Layer 12 of a small transformer language model trained on English Wikipedia (17 layers, counted from 0, width 128).
A neuron adds its activation times its output weights to the MLP's output. To switch it off is to set its activation to zero at one token and run the rest of the model.

Output weights of the MLP neurons that the questions are about. A number n stands for n times 0.0076.
n25: 32 -38 -18 -31 -8 40 25 28 -56 -38 12 -2 4 -8 -5 7 -61 1 27 -8 11 33 -26 3 5 5 8 -19 -32 -29 -4 35 38 -16 7 6 26 56 30 -6 6 -6 -24 -21 -20 4 -24 35 -10 -5 -16 6 -1 20 -19 16 -26 41 -20 -2 -23 -1 35 -24 -14 -19 20 -28 -5 17 -2 30 0 23 29 7 -51 8 -5 -9 -19 6 28 -46 -42 -33 4 15 -7 8 31 29 -14 -37 -30 -25 5 28 -1 9 60 40 7 -25 4 33 36 4 -40 -18 27 7 17 43 4 -18 -2 20 -27 -24 25 -4 9 17 -13 -12 33 -13
n38: 11 -28 0 39 -28 -16 1 17 11 -39 15 18 18 24 18 -1 1 -18 30 37 5 -33 19 19 39 -17 -19 26 -4 8 16 3 -7 9 30 -1 17 20 -3 -4 -4 27 -14 -2 -24 18 -14 50 -5 1 -6 -39 13 -20 -2 2 3 -22 -68 -31 -4 0 -7 28 -24 -19 -30 -41 -36 -1 36 8 -3 20 19 -23 12 3 -30 -61 0 5 12 17 -17 1 8 18 24 -22 46 4 31 -34 17 -30 9 16 -3 1 -19 -33 45 8 -10 -36 28 -20 35 -30 -31 -29 10 -4 38 -11 9 26 21 -16 1 1 -32 -42 -4 41 -9 -10
n90: 14 30 1 -5 1 -25 17 -17 -16 9 -25 -42 25 -23 8 27 -13 32 31 26 -2 -20 10 0 9 -9 -25 -7 53 -9 -22 -34 10 -14 -19 -15 -19 -3 -12 34 -5 -1 25 16 -13 -7 -8 -13 -5 -3 1 8 -37 -1 -23 -15 -9 -70 40 13 -19 18 -28 1 3 15 -18 -10 1 1 19 -21 7 -25 -31 6 42 8 -19 8 7 4 38 4 -8 -10 -16 28 32 29 -9 -2 -31 1 29 -16 -41 -5 -11 -13 6 -19 -3 25 19 69 -6 13 -20 44 1 15 13 9 -2 12 17 -24 33 2 18 14 25 -20 8 14 20 -29
n93: 16 -18 8 -15 -11 -12 15 -8 23 -24 8 -36 31 -32 9 22 -30 -14 18 17 18 -15 -2 15 -8 8 -24 21 5 -5 -4 8 -15 6 16 30 -19 -5 -1 -8 -39 -4 -20 6 -11 -3 -40 22 10 -31 33 -6 -12 26 14 -9 -17 23 35 25 -7 -23 -12 11 13 -2 -21 -1 -44 -16 29 -12 -15 -27 -1 22 -2 -48 -23 -14 -2 -3 12 19 0 8 -1 -13 -20 25 15 7 65 -37 46 14 -6 -17 9 11 33 19 10 -21 -28 -22 -2 8 6 -23 14 25 -9 4 1 -5 3 6 -4 -31 -9 6 10 26 12 25 -5 22
n96: -8 -1 -30 -17 -30 4 -3 20 34 21 15 -10 0 -21 22 38 23 12 -7 -9 7 39 -23 13 -39 6 15 24 21 9 -25 23 53 -12 2 51 27 -49 60 23 34 -11 27 9 -9 22 -34 -41 24 -24 18 10 -51 21 -35 5 -1 27 -30 -20 -14 2 39 -13 36 -29 36 -52 -3 -31 -30 -25 -32 2 -7 39 -26 18 -76 -4 -2 -2 -60 19 8 -2 -2 -6 -4 -11 -18 41 -1 0 18 22 -58 -14 -1 11 -40 18 4 -38 -37 2 -23 -43 2 18 1 22 15 6 19 49 -14 -17 29 -1 1 -21 -5 -1 12 1 33 13
n143: -14 -14 -43 -7 13 3 3 -7 -4 -13 5 43 -27 -34 19 11 -6 9 26 16 4 -11 34 -24 19 -14 1 15 1 14 1 -10 3 20 -28 26 -2 8 15 28 -16 2 -9 -58 -18 4 -27 1 -65 22 8 9 17 10 5 4 -12 -5 10 15 66 -28 -44 23 -6 19 1 -1 -12 -6 -1 12 23 5 21 6 10 19 -5 -14 1 30 -12 -39 -1 14 32 -28 -1 22 -6 -41 -21 -18 8 -8 6 27 -12 -48 35 8 16 32 18 20 -9 -15 20 -10 -24 -28 -10 -8 16 -3 -36 15 16 -10 27 -17 -21 9 -19 19 21 -23
n177: -7 7 -14 8 9 1 -16 16 24 -39 -35 30 30 18 -2 8 -26 -27 -7 1 13 -5 -7 24 -4 16 13 -8 16 31 5 -59 -18 25 -5 -25 -25 -10 15 1 8 7 -36 2 15 69 16 11 -31 21 -8 9 -44 5 0 -7 -57 0 -37 0 13 -1 -23 18 19 -17 6 -5 57 0 -5 12 -3 -16 12 20 19 32 7 17 18 -6 15 8 -15 -9 -10 30 -8 -1 46 -2 21 -39 25 -23 -24 -5 -18 7 0 -32 -16 6 33 14 7 -4 -2 19 26 -54 -10 -15 6 10 -22 -5 -21 22 12 -33 -15 -15 -33 -7 8 35
n227: -14 13 10 29 22 -10 -11 -9 15 8 -2 -13 -6 -26 15 40 -33 37 2 6 41 -12 2 55 -14 -14 -4 12 1 16 -4 5 -32 14 7 -43 -29 36 13 2 -6 33 19 -8 6 26 28 -8 7 4 -11 -33 -14 -9 5 -33 -15 -5 -16 -20 0 -26 -17 -26 31 -32 -15 -6 -18 -29 -4 27 -16 22 19 1 14 14 -33 -14 14 -8 17 -2 53 0 15 -16 -10 24 -28 -12 0 33 14 -3 4 -17 34 19 5 -1 -3 -12 43 -11 -5 18 26 -51 -9 -1 -18 -7 -17 -14 -20 9 -4 14 -6 4 -11 5 9 -17 22 6
n229: 0 -18 -13 -2 46 15 -11 -16 -26 13 -50 -5 8 -25 19 -16 8 -20 8 9 0 -59 0 9 -15 -3 32 -27 -27 0 -15 26 -6 -9 -7 -25 -10 15 -9 -16 5 46 -11 28 43 27 7 6 11 3 9 1 2 -10 -1 -18 -14 -14 48 21 -17 -6 -15 23 11 11 6 6 25 49 -33 -11 23 -19 -45 -20 11 23 -35 1 -12 9 12 12 12 20 -46 -4 -25 10 17 -5 -10 -5 -1 5 -40 -8 19 8 46 4 -5 -1 17 24 14 -2 -27 -5 14 -13 -22 -3 -6 -14 -5 -11 11 43 -9 -26 21 13 -24 -6 32 50
n272: -27 8 43 12 -14 6 -4 22 23 -2 -21 -39 -10 -11 55 44 22 -10 -10 16 -12 -25 16 11 -5 40 -18 3 22 14 -24 27 7 25 -21 0 -65 -32 -51 32 14 13 11 -3 29 22 44 1 26 -1 -50 -17 -17 -17 5 -17 12 -23 -60 24 -5 13 -25 -9 27 28 -11 -20 44 2 -13 28 -1 -36 -1 11 28 1 -26 -19 14 25 11 11 -5 1 22 -7 -8 29 -21 -30 -48 -4 2 1 9 -5 41 -24 -41 -18 25 16 -7 25 11 -8 -44 18 8 -7 -26 -39 -8 25 -13 -12 15 49 -27 14 26 -22 -51 -12 -9 33
n307: -32 8 37 45 -36 -8 -11 -4 45 -33 -13 -48 -63 -7 5 -1 6 -1 -27 94 5 -12 42 1 21 32 -10 32 1 5 -14 41 11 -20 12 -18 -5 31 4 26 1 -6 37 24 48 6 -6 17 -9 -2 -3 8 -1 -23 26 8 -23 -2 -27 11 -41 16 -24 -1 1 -21 0 -14 -5 -6 2 -10 24 -26 -4 -7 26 -31 -33 -29 29 17 -25 9 -15 0 -14 19 8 -1 19 -7 -48 -11 -3 -8 0 -10 -3 18 -13 -63 3 29 -7 -18 22 -24 -1 -11 9 -28 -14 22 34 -11 20 1 16 22 -33 48 -10 3 -29 -5 -38 -5
n310: -14 25 -28 13 26 -31 -5 36 -22 40 -1 -14 5 6 24 -8 -22 -18 -15 36 27 6 -27 42 -9 1 25 -30 -22 -10 -15 29 7 -10 -23 -9 -5 -14 32 31 -18 39 -17 -11 -30 -10 6 47 26 -25 -7 -5 42 13 17 12 2 19 22 -4 -13 -11 -21 -26 10 12 -27 -9 -13 15 6 -32 49 -9 5 20 -28 -14 -32 8 -18 -13 4 44 3 2 38 43 4 3 9 23 -1 -28 -8 10 -7 -16 -8 20 -10 6 -50 -4 -55 5 1 -1 -28 47 -3 1 -16 -15 -20 11 -8 -3 -21 -28 9 11 0 -7 15 -9 -15 8
n331: -7 19 -54 -24 -44 -2 -1 41 -6 -11 -6 -28 -7 10 6 1 -44 -13 41 -28 13 -5 37 30 -56 -35 -6 47 -16 1 31 -8 -4 12 13 32 -15 9 32 4 76 29 20 15 -21 -6 -1 -19 -64 -14 -52 -2 1 11 -18 36 -13 -45 -26 -18 0 -12 30 3 7 10 20 -22 31 6 -19 -13 -5 33 -5 -15 7 40 -10 -16 20 37 -2 9 45 -5 28 31 22 32 11 -8 49 18 -26 -28 -4 -4 -31 -17 -9 -38 21 13 -16 3 14 -16 15 -7 -28 -11 -13 14 -22 3 8 -6 -36 5 1 -3 31 -22 -19 19 11 18
n333: 27 2 -16 -14 -23 48 13 13 -29 2 -72 31 1 -2 -33 -46 25 15 13 -13 -6 -54 -23 4 -9 -2 24 0 21 -21 -11 22 -12 -16 -1 -18 4 4 -12 -12 3 -40 2 4 7 29 13 41 -48 23 14 10 3 22 -8 -19 7 9 -23 -16 1 -21 25 7 1 -4 -9 -3 -17 -7 13 17 -12 -10 -18 -22 17 31 13 -14 -12 -2 -16 -12 -7 -17 -6 -49 -4 29 9 7 25 -1 5 7 3 -8 33 13 -25 11 6 -11 17 -19 -16 11 25 34 -7 8 9 25 13 23 31 2 -14 -10 -31 2 18 2 -15 35 33 -5
n338: -24 -7 32 0 -9 -19 -20 39 4 12 23 16 36 -37 32 12 4 -32 3 -47 14 6 -28 -14 36 -11 10 7 -19 13 14 -11 12 22 -6 7 0 39 -29 -64 46 16 -9 -29 -13 -6 -5 -23 20 27 2 20 9 3 -7 4 -33 -12 20 16 37 -2 -32 -24 3 51 0 -19 -19 5 16 7 -6 -20 8 28 19 -12 0 15 -13 -84 -7 3 4 37 -6 17 28 -8 -19 10 -3 -15 14 33 0 -25 -25 -42 2 20 16 -19 -6 36 -1 -1 -16 7 -11 21 24 -15 1 -14 -18 -17 0 -13 -8 -24 -6 21 -17 32 -25 23
n343: -14 7 19 22 -1 5 -7 -7 -34 -33 -33 -19 13 1 0 -11 35 -11 15 -5 51 24 4 -34 11 63 11 0 -28 4 13 -29 -7 3 -15 11 1 -16 31 18 -8 -17 9 26 13 34 -25 17 -57 20 -17 5 1 -28 5 -2 -14 7 -7 14 2 -8 -5 2 -4 -17 11 -16 -2 -15 8 31 -24 12 -24 -2 6 75 9 9 0 -29 -48 -20 -15 4 -16 3 -24 28 -5 17 -1 8 -38 -19 -4 18 -1 30 -51 -3 -6 -26 11 9 16 -9 8 6 -2 29 17 1 3 30 -27 -28 11 18 -15 -23 -3 8 -20 -2 8 28

Each question names a token from some text and the token that comes next. It shows the activations a of the neurons there, in the order above. A number n stands for n times 0.048.

Then comes g, the gradient of the next token's log-probability with respect to the MLP's output, scaled to length 1. A neuron's effect is roughly proportional to its activation times (output weights . g). A number n stands for n times 0.0045.

",", then " the"
a: -1 19 0 -1 -1 0 -1 0 -3 0 47 -1 0 -3 -3 -1
g: 4 1 -5 32 10 28 -3 40 25 -18 -8 31 20 36 7 -23 6 -29 -27 -7 45 5 1 8 3 19 21 -9 -11 7 6 23 20 -15 -8 35 -12 42 -17 -8 22 12 7 -7 -8 -10 3 -9 -9 -30 43 -25 -35 -12 -18 21 1 13 -41 22 5 6 19 -31 -41 -21 0 -39 -6 14 -8 17 -21 10 -7 -15 -28 16 -15 5 19 -34 11 42 -23 4 1 -1 -21 -36 -9 -9 -7 -41 -13 21 8 2 37 -5 10 25 -21 2 16 2 -15 4 -20 -13 -11 -31 15 0 -11 -2 0 2 7 -3 -31 23 7 0 19 1 1 4
Switching off which neuron hurts the next token most? n38

" and", then " his"
a: -3 -3 0 -2 2 -3 1 0 5 0 50 8 -4 -3 57 -4
g: 26 16 39 6 -32 7 5 -38 31 -23 -5 -7 7 24 -18 10 13 17 21 -9 -18 -8 0 20 -6 18 16 -23 4 -34 23 5 5 -2 21 -35 10 19 -29 -3 20 9 7 60 15 14 8 20 12 20 0 14 -13 2 -57 -5 15 21 -24 -13 13 -18 5 -18 -20 27 -16 19 18 24 -10 -3 -25 10 3 -7 -40 -5 -20 -22 5 4 -7 10 -12 17 17 -23 -37 -26 14 15 -7 8 -25 16 -3 5 -34 31 -4 -20 -11 -22 -10 24 -49 0 23 16 -28 17 3 3 -26 -19 17 1 6 -12 35 2 -15 -7 5 -9 17 -19
Which neuron, switched off, raises the next token's probability most? n338

"ess", then "ay,"
a: -3 0 0 7 0 0 0 30 41 -2 0 0 0 -1 0 -1
g: -17 3 19 -38 -8 -3 -28 24 44 9 -27 -6 -8 -1 -46 5 44 28 1 5 -1 -6 -10 17 5 -2 22 -5 -16 -16 0 -15 2 12 -13 -3 21 -33 23 -5 6 12 -13 3 16 18 23 7 -1 -2 31 4 21 16 -1 -20 -5 35 -22 -54 32 0 2 9 -22 -11 -4 -5 23 10 5 -30 -13 -30 20 -18 -2 -3 -3 8 -12 -8 1 10 7 -30 -21 19 -2 -15 13 -9 -27 2 11 10 -38 34 -8 57 -3 16 22 -33 -12 10 -22 -13 17 13 12 11 16 26 13 -10 -15 -8 -10 -51 -34 19 13 1 30 -30 0 10
Switching off which neuron hurts the next token most? n272

" dep", then "ut"
a: -3 0 50 -2 0 0 -2 -3 2 -2 0 -1 43 0 -3 0
g: -19 -59 0 5 -5 -1 -23 13 -31 -3 23 -20 11 -19 -6 9 6 -2 -11 15 -13 -10 -12 -8 -18 6 -42 -19 5 35 -5 17 9 -6 -36 -22 -13 10 -38 9 20 -26 19 32 24 -32 -4 -23 -7 -9 6 1 28 21 21 -12 27 -4 12 -7 -10 7 -3 16 -6 23 19 -26 -1 -4 10 1 25 -14 7 9 17 3 -8 3 -7 28 -2 15 -16 -16 1 19 18 -41 13 -22 -29 -3 10 24 40 24 -13 -23 -6 38 23 -1 14 43 -5 -26 4 21 19 8 -19 -17 -27 -28 20 -1 45 22 20 -40 19 12 -13 -11 -9 -14
Which neuron, switched off, raises the next token's probability most? n331

" history", then "."
a: -1 0 0 21 -1 -2 -4 0 0 0 0 -3 -1 0 0 -2
g: 35 -36 21 -13 -4 -10 -2 0 8 7 -42 -8 37 -16 -5 11 -18 4 14 -16 12 -11 -15 35 -11 -8 26 20 2 9 -8 -7 10 -5 32 -37 19 14 -18 21 -17 -16 34 21 24 21 -5 -18 1 0 1 -2 34 -19 -27 43 -13 32 -12 -18 -5 -24 -6 13 49 -23 -6 18 -43 5 7 -22 -22 -18 8 -9 -11 -17 6 6 -34 -22 5 -10 11 4 30 -33 7 3 -8 4 23 -17 19 -23 4 10 15 -24 12 -16 16 20 -14 -9 1 -27 36 -26 5 37 -2 -46 14 -2 -4 -14 28 -3 -9 -10 -3 1 -9 20 34 -13
Switching off which neuron hurts the next token most? n93

"e", then " N"
a: -3 0 -1 -3 -1 0 -3 21 -3 43 -3 0 0 -1 0 12
g: -28 -41 -50 -8 21 -7 26 26 8 -25 -25 -2 6 -11 -20 -1 15 -30 -1 -44 18 16 -2 29 16 41 17 -3 9 5 10 -26 1 -10 -25 29 -27 -3 21 -32 22 18 15 -7 14 43 18 -6 -13 -34 -3 20 -24 21 -19 17 -14 29 -2 -2 5 35 32 0 17 19 3 17 24 -4 17 0 -10 -31 -13 -13 26 19 1 20 -32 -13 -11 -27 4 10 -14 7 -25 -8 13 21 11 -17 -31 -24 6 -44 -2 -12 2 13 -16 2 15 -15 6 8 -24 -4 -19 0 6 -10 4 33 -3 -19 7 -8 -7 38 13 10 -30 13 6 9
Which neuron, switched off, raises the next token's probability most? n227

" res", then "um"
a: -2 -2 -3 -1 0 -1 0 -3 -3 -4 0 -1 -3 0 -1 -3
g: -35 -38 -15 16 -31 22 -10 13 -36 5 -6 -7 -18 -5 -17 6 28 -17 0 -16 0 31 6 1 -8 -24 -23 18 21 8 -2 22 -36 -34 -4 -12 -10 -7 -19 -10 10 10 15 4 35 -2 -34 20 -3 2 19 9 -5 3 -7 1 -30 14 -15 8 16 -14 7 17 4 -68 7 -41 -6 -1 27 65 1 -8 2 -12 -16 14 -31 27 14 5 4 3 17 49 -15 11 -15 18 -16 1 21 -3 -17 -1 -12 25 -54 4 8 -17 9 0 24 4 11 -23 23 -2 26 3 23 4 8 -16 13 7 14 -20 8 -6 -4 22 23 20 4 -13
Switching off which neuron hurts the next token most? n272

"M", then " radio"
a: 0 -3 0 -2 0 0 22 0 0 0 -1 0 0 0 0 0
g: 30 15 11 -6 -5 1 -16 33 0 10 20 21 27 -2 -3 -12 -13 1 -26 0 0 8 15 -29 -1 1 47 -26 -8 -13 0 13 -56 4 17 -19 36 -33 5 8 -47 -17 -25 24 -20 22 -12 2 -6 41 -13 6 23 -2 48 -20 8 23 -23 -10 15 -15 9 21 4 -10 16 2 -12 -7 15 33 4 -12 12 3 -14 12 -41 16 16 23 8 9 -4 -30 18 30 18 25 12 -3 -13 4 38 -25 -2 -5 -15 -32 13 -19 -11 29 -9 -19 -8 9 -29 -11 20 -13 -16 -18 -2 -44 9 14 17 -7 -13 -4 5 -20 9 -7 -21 -35
Switching off which neuron hurts the next token most? n177

" also", then " served"
a: 6 -4 0 -3 7 -2 -4 -4 24 0 -4 45 0 0 2 -1
g: 24 28 15 33 -3 41 13 35 -14 35 -21 -13 -3 2 21 -4 19 -8 17 -21 -3 -39 -13 14 -25 14 -3 5 19 -17 -14 -12 1 -12 5 -2 6 -20 20 10 6 -21 7 -10 10 -8 -8 -7 1 -28 33 18 7 -21 2 38 -2 10 -13 -38 21 0 -2 -9 32 -2 -6 3 -3 -13 18 -33 21 27 -9 -16 15 -24 12 0 -22 -26 3 15 4 18 43 -13 -5 3 2 28 -15 -16 19 17 -33 -20 -7 10 1 -11 -41 -12 1 17 -1 16 -42 -20 3 -29 -58 -3 19 0 -9 19 -22 15 12 24 -12 -33 -34 22 -2 38
Which two neurons, each switched off alone, lower its probability most, in order? n310, n229

" beg", then "un"
a: 8 -1 1 24 63 0 -3 0 45 -2 -1 4 -3 0 0 -3
g: 24 -5 -14 32 8 53 5 17 -13 26 13 18 -9 3 -9 -13 -6 2 -2 -7 -8 34 -26 -13 -23 -24 -4 -12 10 23 24 16 38 41 17 5 12 -12 55 15 -2 -42 2 17 -20 5 -40 -25 2 5 13 0 16 25 -19 22 -2 1 8 -3 -22 19 29 7 -43 5 -20 13 -20 -2 -9 -35 1 3 -35 11 -15 -2 13 -15 -6 -12 -4 -14 -7 -20 3 11 -6 -12 2 3 -14 -22 22 -15 49 8 -44 35 -1 3 4 -32 3 -22 30 -4 5 4 -28 21 -2 6 -27 -12 21 -10 -5 -23 6 -19 22 21 -1 -23 -9 -22
Switching off which neuron hurts the next token most? n96

" each", then " init"
a: 26 -1 0 -1 0 6 0 39 -2 0 -1 -2 0 0 31 0
g: -2 7 9 14 -39 -35 -10 13 -31 15 -14 -11 -59 8 39 9 -1 -6 -21 -4 19 14 -19 1 -36 5 -13 14 0 -21 -27 8 39 4 10 -24 -29 13 14 5 2 -13 17 -25 -3 7 50 33 4 0 6 2 -11 -23 15 -16 -21 -26 -12 29 -4 -17 8 40 14 12 25 8 9 33 -6 -3 -9 22 19 1 13 -9 0 23 -5 0 4 13 -33 -22 17 3 3 -27 -4 -9 -19 -13 -45 -4 2 -52 1 -6 13 -9 24 32 17 18 -5 6 10 -18 18 -7 -1 23 -17 10 38 11 -16 19 -13 -2 -38 -18 26 20 0 1
Which two neurons, each switched off alone, lower its probability most, in order? n227, n25

" that", then " have"
a: -4 -3 0 -1 2 -4 -3 5 22 0 16 -2 -4 -3 0 31
g: -4 2 -10 -20 -5 -5 12 7 9 5 -5 1 -22 -18 10 -11 -35 23 -20 36 -7 43 -7 11 7 27 -26 -25 3 3 9 17 25 19 -19 10 14 -4 13 6 -25 0 -36 -19 46 -24 -13 -9 2 -28 -50 8 32 14 42 -20 2 -3 8 4 -3 19 4 -2 32 -2 -8 1 5 1 -31 -19 23 -34 26 -25 21 10 12 -19 -17 -12 -5 -7 11 9 -8 34 33 34 9 -2 -40 -27 29 -16 18 0 26 -28 -9 10 -18 -22 1 -38 26 4 -13 -11 -12 33 5 -29 8 -10 13 -16 -14 32 2 -13 13 10 14 -35 -2 16
Which neuron, switched off, raises the next token's probability most? n343

"so", then " com"
a: 0 0 0 11 -3 -3 -3 50 12 -3 0 -2 -2 -3 -2 -1
g: -21 -32 -9 5 18 -4 -25 -17 26 15 -41 8 -9 21 -12 3 -8 4 11 1 -10 27 -16 22 -2 5 4 -10 19 -6 -13 9 -22 5 -1 0 16 -9 16 -6 -8 -14 15 11 26 28 65 16 -7 29 -7 36 19 -18 -8 10 52 3 -12 5 9 7 20 -21 22 19 -17 -13 -8 7 -16 -7 24 -33 -6 -15 -16 23 -18 -34 -14 8 16 -41 -27 -11 24 14 43 18 5 15 -20 -20 3 -45 -13 -3 23 -4 6 7 -18 -13 13 -5 -39 19 -25 -34 7 3 10 -25 37 -18 -15 -6 -10 0 19 13 -33 14 24 -18 -7 -8
Switching off which neuron hurts the next token most? n227

" tour", then "ing"
a: 0 -1 -1 34 -3 0 0 -3 18 0 0 -1 -1 0 -1 0
g: 46 -13 -12 -8 -47 -24 22 40 -17 6 21 -10 -30 -10 -19 24 26 15 18 26 -4 -16 1 33 -25 -12 -6 31 -3 -25 -13 15 -15 16 8 20 -2 21 3 5 9 9 2 -9 -8 -7 -3 -19 8 -9 27 15 -7 43 -23 12 -18 -19 23 -11 -12 13 -12 -24 -17 -2 1 -13 37 2 1 4 29 -8 38 -11 -8 -20 -29 40 10 25 -6 -25 -11 7 -2 4 -8 -5 1 24 -8 -22 7 -53 6 11 0 -8 -3 -12 -19 24 -12 -8 -39 -12 30 29 22 -3 -45 -8 37 -3 -11 36 11 -18 -6 10 -3 -1 -29 -2 -24 3
Which neuron, switched off, raises the next token's probability most? n229

" to", then " accept"
a: 0 -4 0 4 32 -3 0 -1 37 40 5 -3 -1 -3 -2 -3
g: -52 -16 5 20 11 -8 -5 35 2 -6 -5 -25 -1 16 10 2 17 -7 24 -19 -9 29 12 16 19 -16 2 36 -4 41 20 16 0 6 8 -25 -3 10 -3 2 5 34 4 -37 20 -11 39 -11 0 -16 -26 -14 -33 -7 -1 16 -12 -30 -1 -27 -25 -1 40 21 7 4 13 -19 -21 31 -19 -53 -3 16 -5 -8 -4 -4 -7 -14 3 -24 -7 -11 -19 10 9 27 -52 11 -4 -5 -2 -4 -22 16 13 -15 -2 -31 -10 9 10 28 -8 1 -6 10 15 -19 0 -3 -9 -2 -5 -17 -6 17 -17 -18 28 62 -19 27 -14 48 -3 8
Switching off which neuron hurts the next token most? n272

" the", then " dis"
a: -1 0 0 -2 -2 1 0 -4 -1 0 0 -4 -1 60 -1 0
g: 14 -22 0 -24 -33 33 1 -6 -1 -4 -5 6 9 28 -11 11 19 5 -20 34 2 12 3 7 -2 12 12 -16 41 -15 6 2 -15 23 -11 -28 22 16 -30 -5 -8 -39 -7 -9 -6 39 39 24 0 4 -4 -35 -16 -8 -31 -36 0 -3 1 -3 -8 -9 22 -7 3 -10 -3 35 -4 22 7 -19 -24 -42 8 -19 -33 4 32 -42 31 -12 7 20 -7 -25 -9 0 -31 -15 -20 7 -10 18 -8 23 -13 -20 37 -22 7 26 -14 26 0 6 33 -13 16 1 14 -9 0 47 19 -17 -1 15 30 26 5 -10 0 15 -25 -35 3 -7
Switching off which neuron hurts the next token most? n333

" Wal", then "r"
a: -1 0 0 -2 -4 0 0 0 40 -1 0 0 -1 0 -1 0
g: 26 -40 32 51 33 -26 -25 4 4 8 3 -13 17 -16 -7 19 -13 18 -1 3 -14 -9 -12 -17 3 35 -26 -14 -22 1 7 15 11 -4 -1 -14 -25 -29 -3 -17 27 3 -10 -4 4 -8 12 18 -14 -23 0 42 17 -11 9 7 -26 15 -12 39 18 27 8 -39 22 -7 2 -11 14 8 9 0 -15 -27 -9 -17 13 -8 10 7 15 -21 14 11 -40 4 2 -7 -6 27 11 7 -1 -13 -33 -6 -4 -25 0 4 -22 -14 5 -22 9 -8 24 -6 13 -34 13 8 94 -4 19 -21 -23 -10 -30 8 13 4 15 -10 1 -18 6 17
Switching off which neuron hurts the next token most? n229

"ant", then " fre"
a: -3 0 -3 -3 -3 33 -1 -2 0 -2 -1 0 0 -2 0 -1
g: -6 31 34 -18 -24 -24 -17 12 -24 -41 6 23 23 56 14 4 -5 21 4 35 3 -27 10 -21 -8 3 12 -25 -18 -13 -18 -15 -15 -44 -15 -12 27 17 9 -29 -22 -30 25 22 -8 -41 -4 4 -6 -8 9 9 -2 2 2 4 36 -5 -15 -8 -6 -34 40 1 18 -16 -8 9 -26 33 -4 34 -5 2 11 -6 -6 -1 21 41 -24 22 4 24 -29 34 17 24 -5 -18 -11 20 -4 -25 -26 -23 11 -22 13 -13 9 12 -6 -25 -3 -8 5 -5 -10 -14 14 40 -15 3 5 -24 -1 -5 24 17 6 23 -15 4 -11 17 14 -5
Which neuron, switched off, raises the next token's probability most? n143

"g", then "ers"
a: 0 0 30 -1 0 -3 0 -3 0 -1 0 10 -1 0 -2 -1
g: 11 18 23 28 -23 4 20 9 31 -5 21 24 -1 -11 7 -51 9 -10 -2 -5 4 22 -19 -13 0 0 -26 -5 -9 -6 3 -14 -3 18 19 5 45 8 -2 12 20 40 17 11 -5 -7 -32 19 3 -17 16 -28 -26 -16 13 -13 6 -5 -7 -23 -21 -14 25 -7 0 11 14 23 -14 19 -13 44 -4 10 -11 13 39 5 -10 -14 -21 -4 -11 -7 -16 10 -26 -34 -21 -19 1 17 -14 -7 33 -8 -21 20 -32 -11 -2 -21 22 0 -2 59 28 -2 -10 9 3 -18 7 -12 -2 24 -42 0 18 5 18 14 -26 -60 -41 -2 3 6
Switching off which neuron hurts the next token most? n90

"\n", then "a"
a: -1 2 0 -2 0 -4 -1 -3 0 0 -4 -3 -1 -2 28 -1
g: -1 29 -19 -4 -25 -28 18 -35 -57 -14 -10 18 36 16 12 6 2 43 1 33 -12 7 -5 -2 -10 -8 -7 -12 6 -1 -12 6 17 -21 -12 20 9 4 -25 -11 -24 6 6 13 14 -19 12 -5 -9 -1 6 7 20 -12 -29 10 -16 21 3 8 -9 -4 -11 -2 -11 -11 -10 -9 -4 2 24 -7 -34 -17 3 -19 -2 -15 -9 33 59 -30 1 12 -25 -14 -1 -5 3 7 24 5 8 25 -8 23 -28 -13 -40 24 -9 16 -43 5 -3 -5 2 25 23 25 13 6 -31 16 46 -6 3 42 -12 -40 4 -8 10 41 28 -25 16 -17
Which neuron, switched off, raises the next token's probability most? n338

" and", then " prov"
a: 0 -4 0 -3 -3 -2 -1 -3 -2 0 35 19 0 0 23 0
g: 15 -5 1 25 -9 22 20 7 -27 41 -44 4 -9 -4 -13 -9 -7 -28 4 12 -3 -27 -3 2 -9 -5 -30 -4 5 -7 9 -10 21 11 -12 -15 16 32 14 18 -5 -6 7 -22 32 2 29 43 -25 -19 -3 -7 9 -11 56 -26 -34 -14 29 -4 -16 -23 -2 17 14 -10 1 2 -9 34 4 -11 0 -24 15 -6 20 14 13 -7 -11 -4 15 27 19 -10 4 -20 52 37 5 -29 -44 9 0 -2 -3 -52 20 -6 3 13 -27 -19 4 -17 24 22 -20 -6 1 6 -27 22 -4 -7 7 6 -31 33 -28 24 -11 12 -8 -14 -27 8
Which neuron, switched off, raises the next token's probability most? n338

"ation", then " as"
a: -2 0 -1 -3 0 -3 -3 -1 20 0 -1 -2 0 -1 0 -3
g: 10 22 -7 19 -26 1 3 10 -25 -18 18 21 17 -41 6 -13 -22 22 22 8 12 14 -13 21 -46 8 -40 -12 8 -7 -7 15 30 6 26 -7 -2 4 -12 20 1 15 2 36 -4 16 -10 48 2 -39 8 27 2 -14 -1 -13 -11 41 19 15 5 5 -3 19 6 2 8 -29 -35 26 5 -3 -7 1 15 -3 15 1 -41 27 30 2 -3 5 -9 2 -20 -12 -3 -38 5 -38 -14 -12 -13 -13 6 -37 18 39 7 -24 -15 0 5 -7 37 30 16 -41 -15 22 2 -18 5 -28 3 2 -23 4 6 -18 -18 33 8 -33 -13 -15
Switching off which neuron hurts the next token most? n229

" and", then " at"
a: -1 -3 -1 0 -4 -2 -1 -1 -2 0 56 1 0 0 40 -3
g: -14 18 44 -49 -16 1 -1 -19 -14 -2 16 0 -26 -6 -8 6 -3 -9 -17 -22 16 -18 -2 -1 -14 8 -23 1 -9 -15 9 27 -15 -7 2 -14 22 0 32 -3 6 -13 -14 -10 -17 14 -26 -2 12 20 13 18 2 -25 -21 -64 -7 0 -6 4 16 -9 -29 -3 -6 -24 11 26 -64 41 3 23 -31 -20 -3 -3 28 14 -10 32 0 4 -14 -2 30 0 -18 10 -7 0 21 2 20 28 -20 0 -3 1 39 6 1 25 20 -15 -1 9 -20 7 3 -5 31 23 -22 55 -4 2 -27 -21 3 -6 26 -10 22 26 -23 9 26 21
Which neuron, switched off, raises the next token's probability most? n307

" 1980", then "s."
a: -3 0 0 0 -1 0 -3 0 27 0 0 -4 -2 0 0 0
g: 18 -37 -10 -53 -22 10 18 -25 -8 5 -28 -10 30 17 0 5 24 -24 -4 -30 15 -5 37 19 -16 15 15 -3 -17 33 -3 5 21 -38 19 8 7 2 -9 9 29 -22 8 7 -6 20 -3 -5 -10 -25 -34 -6 8 5 -11 4 -23 -25 13 -5 -2 -12 -5 23 12 7 19 34 -37 31 -19 36 -31 12 2 -19 16 1 26 -1 -6 17 11 24 0 -8 -36 1 6 -16 -20 -12 28 3 43 -8 -2 25 0 -1 13 -23 34 14 -33 3 -6 -43 9 -25 23 4 -2 -17 -12 9 -27 -2 35 -9 7 2 -25 -18 -12 36 14 4
Switching off which neuron hurts the next token most? n229